Layer 2 of a small transformer language model trained on English Wikipedia (8 layers, counted from 0, width 128). Numbers have three digits each and are written without spaces.
A neuron adds its activation times its output weights to the MLP's output. To switch it off is to set its activation to zero at one token and run the rest of the model.

Output weights of the MLP neurons that the questions are about. A number n stands for (n - 500) times 0.00046.
n38: 575435530504484375252605599372568706712515561567708468646387523489606649434485461610397587657597634555579360424531354493625368638286527544500222466681575560530722199595569422528406325496374315465477512434441360492258553287422606275719593480675523550634575549523633287488396475078376538589857520366320390527644653191670519708593422500654557314636545527344293283611633380500409670387651
n57: 449409399640500612379637559573541492543613432496597367420459470571616475573667531620137471467556598637380500554481570637427258348447546628307410405300235276614669654583600372636675747428671180243791425585335545470589549727454395459487647572531246635323570504580658410639516626543588411416323334492278588523628672402520228485476584508281573741573356778314428454515597538635440687483355
n76: 539466589295742434561641520467425620636508401409637755523650314394665513353511446410426286833355386583489281600253441585198451464492512488668555527467530729403457477530568469468406351620481657332436437547500533477461712445519633329232260660596519611766606292450357434611508508469508449343559240296691601539419361394445592583312511616805573656692615518581484277572189594473613236691571
n153: 525412516461495852618452577495060570419461333232594805445248682280471434540389752524426601484458343630393629386220424413575314656659475567718428466325073582407806681505469621542653607251263627662616393636352796490575367429395751606163225552590273511406216643530530505537383385330305686500404264332433709495543167977764878305402567555640257298617336695795620465658661517880456430532541
n184: 446381298543315296408737510193392471256718524619480603615486476405161420877350403519787417505646564265533953667785495300495551258331615525690436191592420307648673432651490398575418914560500603701289604495677490729752429446442515155393440585659271444480534510706670549377407505527403897571181534692276344573403658326613312462475445645073643634403249428541338548662490292558712668339638
n203: 341617565437396568376549709667718291474788638546433388736661567396442505615603299338202491423358582358314373297600246713534500363437771438588578521450446522649227184309500633231455546645676504509529213504600428730624550310709629537570588579245584410398418266508257642649382537332564374535642363370605509513593565671530661376773289300609509898527430324554429631416547580385376690683439
n227: 508552425691387458261713613524548645415590530173512407768744583638467647489489113311306435593480434475511414607567226504489390401504458488330395346605485523801527592478432293338375402567542577554456512611391661691649560450473532511529457591614421290293608427443626253532488454259462676424463235628586536481718571609597546374559326485207572707799592653400612565492554714500530398717566
n279: 519302613646617496449617512435577714700496328312536628485397541574596462588526285496447638755186376265740700475403531467378589564427473421612543530443341504513585427221766646571649541468654465230452496374422359429473384663366385254197453492515624451631554665602481620415313550423637525722420385399833576562554616326616595489480692264615560273585577364520472428448201622370515455500488
n281: 704538444205446391335571422551407398558444585599446461563605679378512542842429558484415538558587792490609556458296604417632650587246567583399477513680379572412562619550453339503385777447516519448277458494399598387506604422436500408549490599599513527400526480586452471561490587565462339623460445403579503697579448473549414634361494404433554616324531471423554510465558447631266513270343
n342: 300551661769390671674572384335318660795505643722727596575432407330307666330577367564560465114387639515436971561657371455457445505525584378274442384615285365335505528376682415769405606861590113405605722557620630226372574605249599582490300529434310520554414430500788600184394649250443376682324614328660574410397366305443495849217662717341689530450654392783387397324476646415257565475548
n384: 425633394626566453309586551598433582531542416691366338523451313561609321628313329621508537537452512500534432395591288634372657496660581797563516538631425567840595605409391438548475587520598319594515456777516500256376694642667593414376271359736271558277579377265652390484455843320419453548337477342341314551430673611520434557508456581712459743595336318406541392759399705326500512408725
n492: 548272466631464497626385500583411866755372587280479490449553628396606635408563514487446471598372431334510240678440497530479387796533616419575566732351460413305357582637685689447583434256552507351493598510406576547702406708390557414481415461394379391457243637626479465751365309504524481425412589604380568483493392620465548317589578462540525355645589429619586439601483489517450459533528
n582: 405714519206423539739488439324669496198580576441531318428641605742492674696537509508378313795602444265488641528399388701320668513550640443556290567346603277753578380229255603540748262681328496474599539234213288441410563452663353405415518504406546835446582477610282708595628528495658463469455607383768754366411388265673491238642520513624414514378701598509361385672749618479442682463504
n590: 665384545369398246512247466551539403414325697484512689504195778417529524392754690727559409512253481572590401444493549543470536334461555392298424420469636720354402623431508642315394421427522278605443356601526465602411708632325736561578554504444756323543432555415511669528654678559548667674397429425424535451447613488632692309515610567599359433543421487317407633613224598329547555460553
n721: 528863616680153441308564508685398422351542569458418353508425569325511624699526437307607616463573500441379769323473382683234479553652450694402229622504628357410373535561386480383504763359445583906466496574472446419351672445449467357633472500418519607443354459485602555417483411509590581508459371749548630649474619694421318504387630391600328587277560545672219675266449427519686338709579
n728: 422435449364467268489190311674812382748475606412291297602589515796575151592545598445456593478543521378570289383616879919346440452402903500567673767424167500584045588259366448495522577484552266334575657531719484677510586427495875638410447564520748603377318408408387370544467349709218202676672268344326639795505819766328286824728476459369397658228298176662473663465546455659655419313715

Each question names a token from some text and the token that comes next. It shows the activations a of the neurons there, in the order above. A number n stands for (n - 500) times 0.0062.

Then comes g, the gradient of the next token's log-probability with respect to the MLP's output, scaled to length 1. A neuron's effect is roughly proportional to its activation times (output weights . g). A number n stands for (n - 500) times 0.00069.

" release", then " of"
a: 482504497542500500500495500500477481498892484474
g: 451540426168579195675280488679399578667538455538459648457455475582503657547416341700684466371504383696597526679512301658652455522511300315517326312529541356398293555616498553378350521345680392303377624562463509478436488533616368462665488383486676474602482676547569350640371334453387628460482569284490590561640573454568636413433675508597697423307599332884420666699357481312572363738601
Which neuron, switched off, lowers the next token's probability most? n590

" popular", then " female"
a: 473483487479500500500481474476474482819612500496
g: 477575612548479666499618418344297512393532473528438617607641783537502525618458457672366488301420603505648417165393287650546391372686325496858705654500660604767572551233534591631499508652336475511382378556496461515571602420384390319567566413243311633514582624347322399580534428286459552490278550689624553465585457332486608492287341496416634408488725465516837342462431689407406537543400
Which neuron, switched off, lowers the next token's probability most? n582

" We", then "ather"
a: 500519498487571529484527485479494512500486486496
g: 397503436375353490467498390563450154341639522491558513597583408299645653524367671780469638296442692409380430592568424652308477565598656580556680406674440373437539659587810591582406332428608638689379622618600485579566396537469561255681519438415317486394387331357596664519489628354226424400654568720250768348606403483587304621542489329351511510543624505367391278562413693599445525646390
Which neuron, switched off, lowers the next token's probability most? n184

" with", then " a"
a: 506478977612498496498476497476478487487475498556
g: 579622504699576588548537489484496420544443387458780544323529262603442563453428186338578643713365324507490372542626461612654433410450646503396153484637680366506256484417666655511267553636289486458576415595469725400552626445490145272507327479633570354556419606488537401464713484693509677340768476642334525497380372514680400508344460427485718375651686606545492349409546468776492462534556
Which neuron, switched off, lowers the next token's probability most? n76

" weather", then " information"
a: 496762495493496494488554506487490473482628478500
g: 684492566518544667523477580433472486322600526727443707551368784295437527316394672422480502285602576450495450494486550433358419512516610689465664322517194493328337618632663315605524419346540462463534596567369450641455670361430390597443813309420539462370263434635330677476449601541451157565475448572297384460310339480340657829532583713412433750575494692398519628504473598595399697649426
Which neuron, switched off, raises the next token's probability most? n279

" Format", then ":"
a: 477473495497473491492473477492497486499536479590
g: 485480463415557225534254445541418565518552451416388523416537584543598413345543515403633256544609444447570509433647497587454528438513308440842495466545499344395509596332565877203692634559409592257532645704555601636336296709554576390613505664597680573412677581449756599656366258443471385729419586272510459492434652589211252314405540508342482637634444375371703476621629379459477519502562
Which neuron, switched off, lowers the next token's probability most? n728

" soundtrack", then " won"
a: 505480491633500499500495500500473506499910495474
g: 423541540847538481434564486409419512400266597652508489294650495547510332712634580351449592635781464603483449375404771564592376636753547541490493697276464610317386662390446681544335434550537422707554519587383672339478620348474639500569514452591416450654486621397558589412648485532225526467688393363480522450340392582574330549446273296814624384421623337257546186337609588446597445308430
Which neuron, switched off, lowers the next token's probability most? n153

"ur", then "g"
a: 485477490499489482487495847474485498485500474497
g: 303346393665527354260573309451444447605438327600433437367640587389585505548512367637621320298368546589491480340445632480463798547380502251462402451420525278452572606725538559481521516565341792543647387414453454334649848506497618440266544565199740466567667588479456672582530368468459465724887650402601402495467585373580682651531417507460672495495470542288516478516320438365559754411589
Which neuron, switched off, lowers the next token's probability most? n281

" for", then "e"
a: 485474521575497475489474493494474473476476499545
g: 310479330395369540432387476563323296420610485548328543670480517632359452652537558537809731363685473509784441315381362589428621591348411573325588439524537576424471622279550499440480149534374651567457494582410597409617620527485504582399607444299600614507732463372629374796483431408477526289449597580420623662602510477355359467586744145561686630334570366296573402682518470516652599773392
Which neuron, switched off, raises the next token's probability most? n153

" Operation", then "al"
a: 474683495490481584499476482475495562500475477499
g: 421427619541571346592249395408667472350598538603207435530408307522533799743383516331549493578467738481587413477782676598757364523594160572461325381608637505456280783436586419486312465369571497525490521557364509521592502700455442757329291582514431654411518504645402315516411316373716575569425394561385654428644351674675305495538538569495680346296556559589508656540355382437447530624458
Which neuron, switched off, raises the next token's probability most? n203

" band", then " featuring"
a: 493607500498500497485481474474483537500480498488
g: 693560638536294574614353647644636716663453644482509268327538318542408561417519399355808596595318499444487620326306519547498454439354593487856353462501451470554471218627500329530442329499456390599616514712448545479362461394759390523387485398642494619569655094214595257542579590670529514564500609476504692506539340519338602580660681452621308626507533349590512369511351514674543415396353
Which neuron, switched off, raises the next token's probability most? n57

" Force", then " Base"
a: 486723500499531601580485473496482497500492500495
g: 846504856572430479452579527376485496680447528821344389582488378478439612535305420384519310454560449338644398807575515494380450694587598515264533574416446333317456703485547501542490436576432401629638622311584537601443502528592528527487261553451498435437588433790591639417421298508473240450569534430262460444507571491443429564309276589302462559753359519453666503438567372477836730683256
Which neuron, switched off, lowers the next token's probability most? n57

"nd", then " We"
a: 498499473537500490493473489480510493500620478500
g: 477268591452422684537435471635477426541461534514651424807579422382605328473469543563445352693429446511307537560502589547487370301389374550647726658471270532399474740571466622573332426452502385628577441531580548498457436603353709714608662603612635281283484420264517640877424652609797402427383435577582645405415602637589613536231597444336306185317550610399384434445409229564606531420508
Which neuron, switched off, lowers the next token's probability most? n590

"9", then "9"
a: 751483481499499483475498500499475498500494473486
g: 611510389554502454257305526586301600530607614641474323305495560742678868412619503487392519623577465363610610385267481290568712461587412752563347235625471519305579552588748576596616418482307492609542542387624293394452515184632431517537456405475444539547437521606281620352610546313345345610588465533337634643681367495564589529530142738678579646358445369504465504542316441514593509518527
Which neuron, switched off, lowers the next token's probability most? n38

"s", then ")."
a: 500479498475500475481730477492499672496479493496
g: 509150431571341428504595337646561502524588700324545460484450417357475311771246378598281336406437438461668385554423539471539506633720433644358469438540517632680612651394578458563522548494692273687385359379451528878672650318572558423568616528422581634474506259382650454383309439386594663367442712596749611424508607376603619509405350292545352602418499709645474304597408640493609429314587
Which neuron, switched off, lowers the next token's probability most? n279

"ci", then "te"
a: 473473484500499476473478540673473486498474473481
g: 256350201578542466554768519298299487460655517525347499643370508487566416372402494600446628549325611449566512198427608503542512614408316688273580576440534459429526804543516688624817602422461678566512308172442431600686372674544420584366491507575399629535385333483586842335629723284481406660521629351413439572593322474507387402420496585476695700483454487318463475572486501531642432715445
Which neuron, switched off, lowers the next token's probability most? n342

"2", then "0"
a: 823475499500494494474490492494509481499475479490
g: 515507588270577565516392461488481491359611536535386619656403594542409586510554369413428416350462331600345341460606446563444482563600090307559526321666444613522533472351649557561531471602530486542609636577555656028470617791429631469492675294580670391484598383533542672423470533045725495319377747392547426735655514355431539546615285695542568455485504540425413440583572775405413416452660
Which neuron, switched off, lowers the next token's probability most? n38

" an", then " experiment"
a: 520500495478485498473500476630479474475487479481
g: 685440480544606446331462516654556560297581493217329322273551494244351384236604690434477475531560230604436562416654609400616390383322683503599331191472602266409400451490318428615533558446660650871300398429580521481399451577553396546607521477463483398626397451408384590480578408518667466470507579354613618704665496756566569651543513522502780545732624565480451383768364542364686456477680
Which neuron, switched off, raises the next token's probability most? n342

" a", then " tour"
a: 622499473483490484741493482497480525479488483473
g: 636476717346450413548444510575637364268536520567567227681407458682424610357422370412574553502640162551412577434341450721492470388314384604578452530271537342542439825893553315614543486596826378589323414446421493602648244414636654367435414656518430459298603517463495343455365453666586554560464375428561669450373599587452419544583831509428280620506499651562477478594278550668483564593491
Which neuron, switched off, raises the next token's probability most? n38

" a", then " comp"
a: 473499494650493483476499475507495473494476473495
g: 498615433560702739672371187574196612336401558378487471400472428509620322284470366453395575474641287640223466746376602439678528502282741456598315460523403282662364535497706508424599418534525465683470678659261428367560369600545542262592508476420592399447587601689436530278651548492488508484769465356569430494274408538499624695507467469499361527487661554847470532645542522605492706391460
Which neuron, switched off, lowers the next token's probability most? n153

"cer", then "t"
a: 475507497500476495487473529477482632500496506497
g: 618429594430229307396543432494430337480465360341438443585663558506415493575415507479710310313555664526393395541524244473442530417520447568737588702321347424504645465504492420306329481495506670593406408476315529452796570716667497475251544628388635470272591463389720723487501370623790483373748444600603474513779617398521671540508407639476417619577264622169562545680602408704418548554309
Which neuron, switched off, lowers the next token's probability most? n342

"int", then "ed"
a: 484527496496500479500499481482499509490473861494
g: 349414522648631394650474495450464325595555317235555499509583398678185569655576767367601607554559347690616392392500383554511539633730426669317343522543713713575319313419472495528262553512694418329463601666522410466305533520548529502393460433540361491461574421520429327420259404516584445285380417783399603564528510420657393296502730461558238498543871523492454423457733523558469671607748
Which neuron, switched off, lowers the next token's probability most? n721

" in", then " F"
a: 697520479474492646577496496487477477498476477571
g: 462495600545487430519647611494326554385385542409107391704541476481542357591458610381709530378437680450483560454249650309398545460634664572446701592733507788615542448511522486506573539647584426293572597453472644604634458243608551579778764402168361493390364410643500687311423550410378379654580430378710478420278477438595534526436736549351455828473371561361448504390433528534562327312364
Which neuron, switched off, lowers the next token's probability most? n203

" with", then " them"
a: 473627486531500481491498499481493474475481482672
g: 336473592389519444725356514601425672426409517644471566541531535585681532781628543577510355703316423475295578579598432662503500517517336451574531399413412472395665669459387536347698278459651318485291800599671535550398485580439551886339570518277608635387294626309698264682297459351607493537376383429619379496628530583537467477507616345633409451382105292619475507610432408407491690508561
Which neuron, switched off, lowers the next token's probability most? n728

" came", then " with"
a: 479514481484497493480506500491769475473478492494
g: 545433193559378402521721483597583482522463551428341334515431543449336233487547490221426603489673390417483704427684713420725572490616474740567583638496276446502541715520598525497472277543357730523502361686417574374549183639617478519552552597763372411570532308419733571543604622344390693462371414377440410652368588727450530423445423436648406413210616321574306357775541504586384626532564
Which neuron, switched off, lowers the next token's probability most? n384

",", then " deliver"
a: 474515499478473759512484488473522494500500498500
g: 471699363560597432573482365486284540405771429457548556434523341476617609642541629660470521591518530514264446414648518405837278369352432524657530446615362269389393767464455494803531280451375552742396380732407466223548330664407401417500473465466661476518527535508724455600282402603393609419581580448283475464384589610153603590547346532602688435354506475672362362732627485595392585552703
Which neuron, switched off, raises the next token's probability most? n203

"ed", then " at"
a: 584754473496499474482765478484534473541497476479
g: 336653668678316739345451550276231618501487387581584714397565478514514435600597572790548513543606285317479254447293299453679588549667569532694734492531477250504518464571405634308686499701526486616504634403445403464611282179420550390351679560405434342544361435446514718519797322447406611445679492565572648638424453475503521249547351481489678424431409507553597457285434530559710418473534
Which neuron, switched off, raises the next token's probability most? n57

".", then "\n"
a: 490474492491537477484627481475509486484499480500
g: 534417612452626627258391618386513402347557388474637504682259520589390489545257337685379568612551510386592254562470325430579667680825436635516569284246448674565535575288616270672593498515526502613465519491428333571543469330422699407353539629751389601590563493571573359530542483686595388653496570528597636408603416423559228521584528387563461319521751595526335702411349438261452324787292
Which neuron, switched off, lowers the next token's probability most? n279

" Base", then ","
a: 473634491499476890473475474500486474500499476494
g: 603695272363502314465464457739308625417594468585387426482625567581225594676631270498564542537562375351524694452454649811488459411372404524555414434404840748790433441480509658408499467615557660575620374430443412420654561521383679654492673697279413383637388267559551426470351406703532314488471463417603603470419585471467348539471448449662463099322599383635411640546582409344486454379684
Which neuron, switched off, lowers the next token's probability most? n203

"sh", then " singer"
a: 495491477477500484499475522493481679475546743497
g: 408614397679426480432800636494467661707429366338310232300442626367606629629539534605506621359612547434534419646381478270532413519395429657686630511308593405690583448530585611671717614525575599460432498415362451559356324412792297627584605354384257521582581468375608622343668645572396567651677417528568375433483573729466533439446507494556535510299538244432529416133588555687367379362249
Which neuron, switched off, lowers the next token's probability most? n721

" concert", then "s"
a: 486473496665500492500559477498497498499737500496
g: 616438656541621404557650644518601317523435508531707667482407732600639654572552525516469536425564676349608612620311500588421511504396616410379435317455344671444697327527236308527348461243626702626382400304525609430689638468214451665463587441389424663435218571365493328592384470541359563477378317777392563533447356511549673392353619669656370258687460403571369596238364650639524660509581
Which neuron, switched off, lowers the next token's probability most? n153

"Music", then "=="
a: 473516479499763494492480487499551662492490486476
g: 457427422360468507609443318513369510586483590265754444306447558424462178343463446609647596633638282579408332467435174484519440529207735450615483543362510467740645374485352381359569571497435599629522452603410447596451555364572522254276453479532549665770426603356573379558468695767817601500306449632644604466557701585454399379607353605485487545674625464778649532391443701372501372596500
Which neuron, switched off, lowers the next token's probability most? n492

" forces", then " any"
a: 500922499493499479497508486496498473498492499490
g: 454451597726560677506550651580684716482470393559545743487451645266790257574453374353542397357685418634378574577393662349552353432435551418476585694403380389480318775293447460529473499481573363570766396616416285465573509406576555454552682551461626448365590058558374554411557634453697421560527314459455312588513274661272508614443763599447561457635349437463455323513371648417661412443645
Which neuron, switched off, lowers the next token's probability most? n57

" compared", then " it"
a: 474805479473500494500516499500473476553490489482
g: 439544304528487383562428463644674641479365583674588406299661566373775428371754624229328546352415458659509658596404664467476363453481539593387692643450453367539697466597385589410463632555627523594478506562491377471176540306376529625620305569563740405292323361287612604579603447438528370782488606613589452761420458446402415491308739598396592412355261441463309498559495498398538609391833
Which neuron, switched off, lowers the next token's probability most? n57

" Song", then " Comp"
a: 498473473475598499477499483473568478475476500480
g: 402518363644427564393509486379426585692353377434622587287455468580517652416575576565507462373376586345405654659376554429317590409494551395459615540736627382637681544480630521641710381504498495467676447488541607497331214775504442366366349585460564702247422455833429686327449417521559255495593804518349484522417739444467416656641392539370390709423270536377812420378632475383720527433267
Which neuron, switched off, lowers the next token's probability most? n184

" of", then " album"
a: 679483479480853473477482499473519474473500489505
g: 296218716393375262553551344479626366755677446385417513613661578590290233498378441273487497476444521779630571591770550577384451549738581704322536585500782391462644632744390490421472642386531469228557507486510547830537381278550343483333524586543628650379473336419497374448522529582625472581583401484441524505480663387406417439742502425235368715419419570471430593488463559664445578388433
Which neuron, switched off, lowers the next token's probability most? n184